Layer 11 of a small transformer language model trained on English Wikipedia (16 layers, counted from 0, width 128). Numbers have three digits each and are written without spaces.
A neuron's activation on a vector x is GELU(weights . x), where the dot is the dot product.
The model reads these tokens: " us" "ually" " n" "od" "ul" "ose" " and the" " prot" "oc" "on" "ch" " is" " us" "ually" " mult" "is" "p" "ir" "al" "." " Mark" "ings" " often" " include" " the" " pres" "ence" " of" " t"

The vector x that enters this layer's MLP at each token. A number n stands for (n - 500) times 0.02.
0 " us": 468537469557504477535476622535511400484674531502513495341634515418526561475527473530464511472525480488508583430548447402549501451485404554527449467513545488466495523533537590540496530493470517478551599031506458483540487461464544550471436463509471504439446543406484443542537485521504499540621545596529559565513495435530490512447435487510570466642520525611454549466504478515507453452494
1 "ually": 467533466528541466505526680484486433550676503646541427423608488296482564393519548490470457526514600389612553461559441523544526471531480508520474513488443497443541506499618546503459569536466513538595478196540463490444459510488521475462521465523334479458485460395454375472501601529483478571685603497472447475531526424486512506446384494589531539679593505606478552428606429472456516443466
2 " n": 448398443379534606563441620505530447498732544557524461438537472349479430535532456508576519495538536358535470486597560529612470470421517570583487431509535594437533520411516537410519510532459475545560383338572469410382502396422616479374468624531436423389440569405573463517563484497489533548653525516471501529574560425491501548451472504525635425702454564438551553474471389474419580470545
3 "od": 503502419417548568588417660399562438528693550524571469564581534357462343477544469481542440515510644413464502430520489504594461497441507639459506525504529454399488484532625555468433540477449509491582442289495560396426448512436544458382547565481512593454451529437608419480524499568491477519634619452400440391556495487453439480431469542584587405562523583500580601345572508480585437568540
4 "ul": 519571457519663433598366668476563377568727554529566501502614547401563441513606505401518428507491579503506432525571470568610457528438459605486396502507528443441537507494747601433491472526468460419578456325558585545419505498499527425364502520489482545433507480363541488522513550476479494451510509444411477393539454366495547469544416534455513445535513592494543464397558371442513523497536
5 "ose": 521537519465556423547481620474508451669760533622544453431574480381495519458578458516476487500505648523570495487546487578611548566496478553378617466563506477493518482410568595502483525467496568416524413271501542517528568448513484421422398548497461532424455598409604441475537518534473461466622607507483442398441539375507489466483333443532547482569509502593579540457517373430386486449472
6 " and the": 465478488381451500527476643535503469587726589569557515412598492339405527516538488602497473442567654463508547476577465587576482456488509568467516532510442533487514472393572567529468431570476519450539560169537456456424571425462515493477515609471280491471424470461484458458550489490490469425587608488510536466564575435498481524504437532518577534573524519486503525460527429507526562457465
7 " prot": 478487512617486491505449603592544488492594630604538461447591454354426403491506449622556489382433600493534511531529350556555471494477446512400591492589366503428518473467534605477510526632417495445624534309517479486420596382480527570323500625492444510451415484337470526532566475574490573487612570424545421508654424496510528503513385507576577441571515491563535537488488469514414521409494
8 "oc": 379524444530512476417492671605510417567579614585546458454633440356455421374605449419620483453395546449501552477589525505586581480487458592448572474500468520407534475406634546522523514503472502517542464390585465400378582444543448565361494537368436556506476508522497437551564401510456438586623580493461504441654514562508467439512464401519571493584403512469615590475538395505461636474418
9 "on": 418500498554535478468488595465457363636776558530484494471644460347488482492578476548563462423442584462506485563525423532593503495513482528530647426463456439372632495487739442543527442518428419418523434367586492446426606482467512507400530633490534505509486542449520451500469444481453506410484613535418487521525534518561457451483474489437619529592514566462623466359454411448431593527472
10 "ch": 444480489516492409449532675529389469619755612548490498390715443375429472425506480549556418477462617493509462485570502549508557545492481522516583448451510517355577502485532576628476492573468473357486405300544475478374625542517512429469524616447459520503440525451530332539533444560456540456457540455508499450555583543464475496475474556561510457577442481507572511512490512502359653429486
11 " is": 451473475497496580493501700530510430537783517544519401384531439317415607482535487563536462461386602358486539425591483530593527540499510474501559510511432536496546534443574574519472500502369628492593510292500472433431488469418536444482548607457400495471337494450463432445526555535501529493618513462452447504495476499489483511494416533590478599668535563524501540445609433510487595501503
12 " us": 368535402637545562549477600555611388530637479562467431493550506412421448451481508461540388446373545425537586449583409520617513526577580511480545520496447499498517528475614624435518534438408526470586458313586547435317522411445518477373422617591464467447401560420499449446504548508555570524630640512452490504571451428468445489511447495565464503674531534490549546399548417511429582582452
13 "ually": 401575411535568443500498668523484458557725448679544427486577504335390555418511591486519364521517630412556541447606494510552519495588484508500500507482411488466529518487603490485455556512489535509548488279518457446429469455477541428488509483551300458478451380497455392503522573516501496564682581472450434438500548464520530512494418498635569514664552537492531522439637381504464494520456
14 " mult": 421470508497492532517442491447610414500619592593504441524561521357337386430538558487577349565485526434478471483625420513584522437454464560478510522510454524477486567425534567459495520428475440414580551322544476442366545374486536608409467675511419485386433526399478508544582507514531510475541593459516473511657526458461608518556421476555741504640558573527606528422525506502418590395481
15 "is": 408478500546489478545480638488548382593647502598596467463623472386420295442525533446573434490414574407528602560590501541569519546457481489544537441582501441424533442479613551451488511467524500415521458364573420502479511403479477463322459688403470597444395543490521455388514406586492457612545600473414514508647424615571585489574414484589502527586481528488600526431578466459417557429449
16 "p": 378429516566603481479474561585488382563684536551473446501626498427340348480520568542616452519487473514578484528614465491627449514504534548477559464548472384394586566432577545475499488507550466509568421369653526548198544475502538413386474631542515414443390556548500533506437376429504473418692560439544567429591471442509558470484468476508501436630505525445557464497445574523474491507473
17 "ir": 496628435487572433520469634552490477480729596596467532438644556405409423412483525472523437487450561487502416542645480572593476556442510583525517362511485495439585402577543518512499543457525490432474342339499477415505616540496489542465481652392475481481477445507592445411503489557481468547636563433487440440549451575550526389568377450572588496579408626509593545437523410450420535435466
18 "al": 452560516451569411564468581509461329583695577632559447523686513342454510477524531474470399517471600510476451534659527455588466564519502555439498442558512481424622537467588537500541529448452478448554441320637563510359574547539486467323413637454488493464391586468532489485463515511401460460506578535488367470513467421510442540481453521486545494585580608480558484363549418475392583429460
19 ".": 473393380416462499579507608524464339591741554599564511412630462363543488493506442544583455512508663524531497432643436454576451539490439540445538495527426526441527562490542706515504463491506546447505603330593457449528517444430485444440507623480424459358544498458598437421484497488494505453526552543444535431464512460518464517494462552459584513756556546516416523372502434575429483435507
20 " Mark": 508418432485491454517512622574576481574669634614541538486625525390448513387519517490534455465403550559509541404597368496509433504483565457464431560578465522484545582516533668518588485555448459458556486156545473448444538410449521419466496686457474535485475512463538479577546537510520555477665547511477517528554444407472341459490422495509578528551525484516510440456448378467409487515487
21 "ings": 511490489561394467540532684533503404593734476644505480494605463366463517395553537430543439508452564480507537405592518552494530526481532531380519569546522507426487557433694642556579461462454583425488491298517523538513566352479452451521465544516405500490413572520517430541522534569517528482677501550454426453517404422495445497487420508487566557711481442595507401459486469421374505529451
22 " often": 462473393531470561535553636503522414568701565688483468488594475381440557418494568529499392468435673384592532432601482568588490458464600476482440594478439525463513514467509642498486593519449478526580489311522409514440450481451488488453478492512366417506420506475498451530516610518531505501684613453459424409542464412524458517443448517593554554720498527496474439492618386443437557493452
23 " include": 465561485590456593526565699488470337566721524582550527440497544289453466535511498515542416467465553442469495419615498533633475428496581489515537557481490519525496515455540586452498456444460475438595597243545476500499471449456530447425419571498362533438428458518545476534595481504520527469565675444409443465489521432501474517423425500577610489688530565452488491488480378510461526495536
24 " the": 461493498464448501473506635562495446507725611562577502395570550395420464506490536547502504406563567465529549515567482506608488470493506543432500499507494494515508497400616537505512459540481458478543562136543447459391571368471486484446475575423307505438484481481480559473577558466481519421615598506482503491570571405473553581518469502544445501578557584482535499433519469525468564490449
25 " pres": 446615474554453601523492616507513510448600626583527448396542447329410426505582530526492482418461606463511530514507479555598463534343527500506632429597430479484492480462504585427582424473417493493537494329612515529395555352491467617246482597394520509398482620346587449556633485544475490539648567449565513562585486462444538443495435562569529460572496524523480489420507497486441575510483
26 "ence": 443618472529462454587414639450557515630679521651517472460630498337530406380464545468551473378503591483517509554469549419581553561449548560457592427628440413372533490459678502498530435526534486489517508308556466555408523406503418422380421500494404519499495518446504425535508522495514525618677641487444490470557517507507418422483417506530547429647530502454545518492568502461373526502439
27 " of": 477558451470506429533469589505413402579802532626551459477598427309489492485513509498526429472482625427504481486535520534590477490500532477465546484475522550483509505465502420467564446515490466480540583233555475529447552417455499400463451576476301449408454490456512551514592446476535530446547616510471451515622597430539457524458462487577541500714484579496515524469547549524438553508484
28 " t": 449512524476475489524505526578544327434700540543532473390551504374392331433516558539590488500448500469557471457513551620526488452498522511513617457510541499445466501414487557539569419519465430439580493218492495497351598401401593546361526653540491563335451478409584566513522489515529483462531568493517487545584490486445477493472501498604501540712480590584539502430526553491375474530496

Each question shows the input weights of one neuron of the MLP. A number n stands for (n - 500) times 0.0011.

n219: 566482236470531515690463484370724611279521436358705564653469576617512430560390431404475488412591452441463494532506455390607555451337583524553450427606518491549515476684543599734443503380780533467482352539555346618542434477457546435505485382385482622381503392556397608159431565569402704574436357569476543469568476545649566467528324526385448607511538512526463642545534603360384478381537
On which three tokens does it fire most, strongest first? 15 "is", 17 "ir", 4 "ul"

n376: 489507693550602402314802724468382559372437362479604388469550468532623579640567504507489536728453655341297375311525507348504504533557628366704465547619451557438547483580396196205525415631478486630528534330417457497707411452529409275411456591571453521684223316605521664711454381571454623363441549575430534353342435591535464493493607727600503544386689331503500228547395446348574530387615
It fires most on token 23 " include"

n443: 576651473370568301563449440557503528538535554425556490315484188735408513300503572546571394361463607445517651528552136530544460571553490534490620426684490685547369393510474585289573510385310562363421487634682390419466375434575419473521490353522553507467536540549627741438586565364806429497289585444565657500438375475349530381424459513434475558497672473462612483420591509651382762664594
On which three tokens does it fire most, strongest first? 12 " us", 25 " pres", 19 "."

n342: 461539521455368612611436411464667599457582637485557537477477530707583558587506500413625554516539528336581395494415575423628436598473509540503606521388547575658303450457365563385602569647555370597533607500579521357528649489374509497548795665523554470447643445512441428506557377469536409535608115458494500608402457593435568271265728620458557531522659424514500353488433594497408391464485
It fires most on token 2 " n"

n70: 500404423469557396416400427424575590394532517445494574508416500555586662680515531438420259676272360578393460411494534472614440606427451540461475455582517397631588514497562349542452369586577649572536413500446660366531569455586497555465400475601455475458469505388390386613629609321497426285474464450503537592779685408458467531497534640455417660592442361627489475568477639352506448475523
On which three tokens does it fire most, strongest first? 4 "ul", 14 " mult", 27 " of"

n294: 447534531503491514394469555489509546435401492443475486754406582515588742469448489519506478608405566563765466674593500450508613412623569613629473657607467270531610582475535472455469352383440484453393395536328486484331613489411557684413648489473508527362472485495415414249486410302525635724374555472459547383456593542506403398573513489483532591452529337579449416556455476545459549456421
On which token does it fire most, and how strongly? 12 " us", at about 0.22

n462: 572570514550406424564588590503600664379438331377647435473456657613591521592483412447508539544425382552606546388544631574556469491464526328522448500408541425584621342486475609466472656503588618590459508543610400453542428437503327414465565421437536358302619541400388517379539657564525525579646431478505492315612514249404472687538696446483407608541535609542429597402689548371489480580438
On which three tokens does it fire most, strongest first? 1 "ually", 22 " often", 12 " us"

n106: 518464604629463391563619352530414481520487561474437394497455545407417465596354568306561386563629325500478398576415512565536473133401528631591643747467565714530573509536521484624470428448445397568550454467491446534573452554426503534452411579642500403755592517602479545565464553509441515465312470572618602362527372420227369432491438523506517381429435566675512395719594494761509519397409
It fires most on token 14 " mult"

n475: 506585427447513235540620447475494574308552522646553431667474412643649518603271552673522326360644433423455353444537425546538513465702716415576412534475604716384547415368286395409531674411478497598696566523459388573546377329557411545445414512400491427414497520521394491394581503455712346585523635444491570580448374629491664525578445433599479497435584534509522460410305462418598671399296
On which three tokens does it fire most, strongest first? 22 " often", 14 " mult", 27 " of"

n210: 489627509417383335500579538486515419497404352503409671607511431444623448494631548392549589392575549488370621385565514370509535532429515358685439557618444460457532615541518510586652622617582565351401486576506343513431497652529678577495541419337549531395423563595699639441526653443415500475355511323514478576500581491463448390458385241520353593253408474371561429365587524419410473452578
On which two tokens does it fire most, strongest first? 15 "is", 18 "al"

n216: 620590443395541376457465464383640452592413522476401381568329553535627580543385537435770735474630413624567506477636444555497516415556570503527609627540470638631438539572533525484562407273468412445622411508444497338480512418380799557580434385330475649363380560407328528494327620548460559554454482549278480370564369628576700420568567506620494484542417469726415303466391711531485398467447
On which two tokens does it fire most, strongest first? 28 " t", 14 " mult"

n2: 628450578393385468505539537582393492489602422554642567426518539396545518582557538503464486534580415497531542396395489565439616332503672436538460528483575478433583342450534307357467608522528468287492667605539511556439573271348346415576542640602470527522574566623484544423440730511584519656275427752446523396589595547609608563595515623464398534520548525443489588489442432542605491430400
On which token does it fire most, and how strongly? 24 " the", at about 1.5

n50: 307408503588374637471668590477583783422377559525539572301561386431472662555503529503447445578432402473426483490516269571559507348575557362592452604572268606513582411411534373304487426695430398494558600559379571527479474509403662517705218646586724739615413366529519442473328611653532523700455430293417476523624513514445479587432509513474367724411621549546457494367424565503583480666467
On which token does it fire most, and how strongly? 11 " is", at about 1.6

n391: 630608452506479520488515529559662459529503542413458626355497548563500551506602418408542687512408528702374589525491527526611443333518521464348410387554421656563473369642495346560473441791339567582342403590458530483591582545232558506458506378508458357327429374642576530460426659339585581445473550660371592296366491472571465421484547471470593488465537527453497574265476449551649488734716
On which three tokens does it fire most, strongest first? 4 "ul", 19 ".", 3 "od"

n380: 692545449577367453449609447542420555595563328453717527680466668508551571426475456462430423559598539472684552500669458509536392594565515467407306470506392420479611355349552421348366423645649482468330554560395453517572476576338467384428494602534655418532288530355558724377619404391620482520505441648667562564330575390509346491649553399325534606581469461430636497601479446599395451386473
It fires most on token 5 "ose"

n494: 542448370812577645491411378473453506392492411447603402448489558505500477358516374524478648342509377597581350532553606497476656608449776359521364497366381551503396334488521514573409707540472449539369427439430424525486479428478457478570463628730558589398596561473429569437467565538548552607302476612479426447551325580545715470351372665591425580607604268631478506725567606537586469422524
On which two tokens does it fire most, strongest first? 7 " prot", 12 " us"

n279: 419580518450566351485583518439683503584510556491663624517456526696654320515536509552411523430515580578684593577718550396512529479465425503446449582271334485500267434571487495441553342554461532626572393479305614465456454361440494635602452339544430655497488414645574674412427577610555370723511491366437701317339562602569564451604459588518411548497491671527485436503553508355457557437497
On which token does it fire most, and how strongly? 4 "ul", at about 0.96

n319: 527606461494281522704413502472520629420434453443494528590653517505524595754491418566326511503674536534212415448532522623511464492522599500411290519553497547478650519587512485500610606461444549611459487447751329423467385503554365662557520386524453430437448396336416511614481583512489383646475514505543503489440439427410470576342386567517576514467609644516592528348531578522351586568611
On which two tokens does it fire most, strongest first? 18 "al", 0 " us"

n195: 587581562426357513613430397393466545492369545376555492505402470410537495536586419560371552483536591322594441517363533503381567508508531726457680456577532489606550476522330395506734546377371524476541521450394429426613598602438508661556466586518583443356396538382554563392560626526476342610457476549473469675573539445492538407431544575632516494397862447572567418373511529525330528617497
It fires most on token 25 " pres"

n130: 513486568473589651570497404483528365555358422451657449445484510630420596614601374483667530650698352472358600454474456639510682708360373625628382624651520337507618614469538463591399573210435566352411474592659570509631272471318503562557763618452436503586344522402569384583580412479434412536386474410319585524553659479758713550587431197584436446397472598509456517399720541476602486329476
It fires most on token 15 "is"

n249: 464617331472432413525494493387386485497483514538381528516430305517349545511474500517393611488561570412654432693375622350556550590575494559552527592619511445595322278598510535525445526669633446598440460376394472456567358613784461503535551530476409576541538515592484596540483656457363721554327445390347521528495441397393445662558570535489497432467669500435503666469531626559484437565377
On which two tokens does it fire most, strongest first? 26 "ence", 24 " the"

n132: 649426326545735411357635475629489599426327620377556422490418718528483413545446207458347524515342490353410432379558682634567588482437521511421473293591363490581489418599515618556678384511614473544486577602835458477559490513457724471637518613444619140617476314514630434525528527376445662626384393385421645532548564530641532369740588429392483436500514349713723570287472470306363442442581
On which token does it fire most, and how strongly? 17 "ir", at about 1.8

n335: 474470479556473540342437319304452516650531515471561438584263574560542486591682665515488494509518414739433479441580518448536444497439509556477388491676578468533594715452472564694256588509530687445376627412367392574626370489572572440505410353430512353514477505460451445539599509482483337666581512477491588512258524391410423456503525534447626637537506435401658623597402375601362549662417
On which token does it fire most, and how strongly? 5 "ose", at about 1.2

n337: 326581563577516401521388344512412463553416441623531537500439494549424609740376445613303433439552509294541538587663429324661503506531484313461380303528503573736522518743608615577454713437669509705455426595618515497340491529563566393650481569547454458588488376641545591401466395737364454536469467436491457412684491441530439467462601383399506450469710469341397491608453634385376462588432
On which two tokens does it fire most, strongest first? 16 "p", 18 "al"

n61: 692542458533645381423497593461476609440537665602586485494408401503571626672737547391428533525518469604469491403550503242608554433672515413550526506419439497479635596355568403652461605527615427413389506495449672517478441664637624622550400590720509573409288407610439476395639555364427332453410368624480648482415545453353454468488547347313361545403488608360476372452467497449427565368464
On which three tokens does it fire most, strongest first? 18 "al", 4 "ul", 9 "on"

n458: 521417425372575449588534546418676363547589500652470562453543445400509500531681581482426607564705569465610569484362518572444552516308444689359473307439497427627589476447470467580320449646662521464374468595204534355685548599522603651552509461514454383551379469536506585468515435510509454404301272360551471513389525354648658509678406455607477525489617454566528329644435648389695478419675
It fires most on token 5 "ose"

n123: 231343579426476606547589621405528543344494664457453558412411544772688451615521570409607514627412331563458490610351588547503350417365524565556325381541543480408701513503390312364432549672617490623477282478599473588528617484462348274554524533481497214687426509487609493528520358345477725778472510406586618316696349658557599517334497589436535534558489636560476571757459503449540563363435
On which three tokens does it fire most, strongest first? 2 " n", 16 "p", 17 "ir"

n254: 540383281537398644562424581550497552590412355549388468539518478547491521488662395382564597719566456188468567688632534540560509612329516522540439569566515392532594494706417341516544591735353497479678187372450456468663531456503490442447564442577475402540540649570314311461350734467303380509477546568534441510429462540543693497467717491403408548440387421462557422603389556475574597506601
It fires most on token 2 " n"

n230: 403444385455444473583331455575578486519522487576452617502573540507558572465547490385352545455510424516516376561500480597637358523553523431547392601530466515429434581584263516576445362600408542542436599544556500533603343452544564484493651426567520507428278567439323655627513578510530604552431396505416512472480574308589486510560439515492572556507575525517487525515818474551569596626510
It fires most on token 22 " often"

n104: 666420443518449612562578476556539505373456559543591619362464470562702562535518428468464427362335456325488506367503426526260420593506449446560709453809627579613441546652565471562529479494548543451558658495295438204374564472358374400599359399436441267532474411529489587536456451620428571523457332523416591494399640603375572512662566586491587503460494438390512529515595475571526503656541
It fires most on token 11 " is"

n329: 503530405512587411477619484482633478390611530348556559646525488699573514550722301427518456166453558548521560611368386561450476488415500423491483341562483422384385337580500417303650524443593558583370415503414418566429462628359467551471336408508556589477552519554560608448582546543512707615481494515480688497566785351491444549491569383424494494702470500291327532565432531459465436500586
On which three tokens does it fire most, strongest first? 26 "ence", 2 " n", 27 " of"

n356: 452435399484396441417334328532536544506409403437554319583308819432540718522417437529422430366420488523599507547585596544552465513506477643550247429503578367403474278698396617564410530474435500663642367669510542497458468442503490246586363447622369557339316412431387583427391678553468771441568481462569636536645519527627509509473539600564387474564682391560393580526280485684491573535600
It fires most on token 12 " us"

n344: 467436646427466470384676508381628514453341595729618531448614463341436643457569524651386464322595592525670563378670534554491276500491609750581545418512396488525552548358449411378470405429522509625458494614466521517582473555512782522511556327434494500620391466711634440421503577322335521601340497406596486469563395426524525590602477364360662559257566396471472549430497480494578509365402
On which token does it fire most, and how strongly? 6 " and the", at about 1.3

n101: 404491563624424543472500483335683454524566648634447670548500503687536476512442359578528484467566427596722670556619559395462465567590474535323509587306552540664556460541492406516385397278411653552672554463569425419680355615455490426597525595402357353435543383646537370358571579389611491674334307630466515628531393510614409503422535497559625399559539393418680444469670462550497800356381
It fires most on token 19 "."

n234: 494559488439450446372668481295469514285632515330396519403468488465690497546614385497416427481242419450655311484422512449577377291601538608632503436672530488556558497698416531475466605509565608518488535570525537409486669610387469597475519524610576611639373438503545509579561711376328568416461659570632451390515472383325753415506577631695296655450528451566453613423525494571488370482586
On which token does it fire most, and how strongly? 28 " t", at about 0.6

n170: 325579529581485621379670449575364429619370415511414375572635462632574608451443443477682543461367500536515310558223587420529430435362668462438596483535407457628665469611286455494494548477556392347602544350314537589516577689571444527603403446626676424594309439548576600434537545446469558568542474509457592527497576543440340471476489581543379529542610564584418356618494429456486449469445
It fires most on token 22 " often"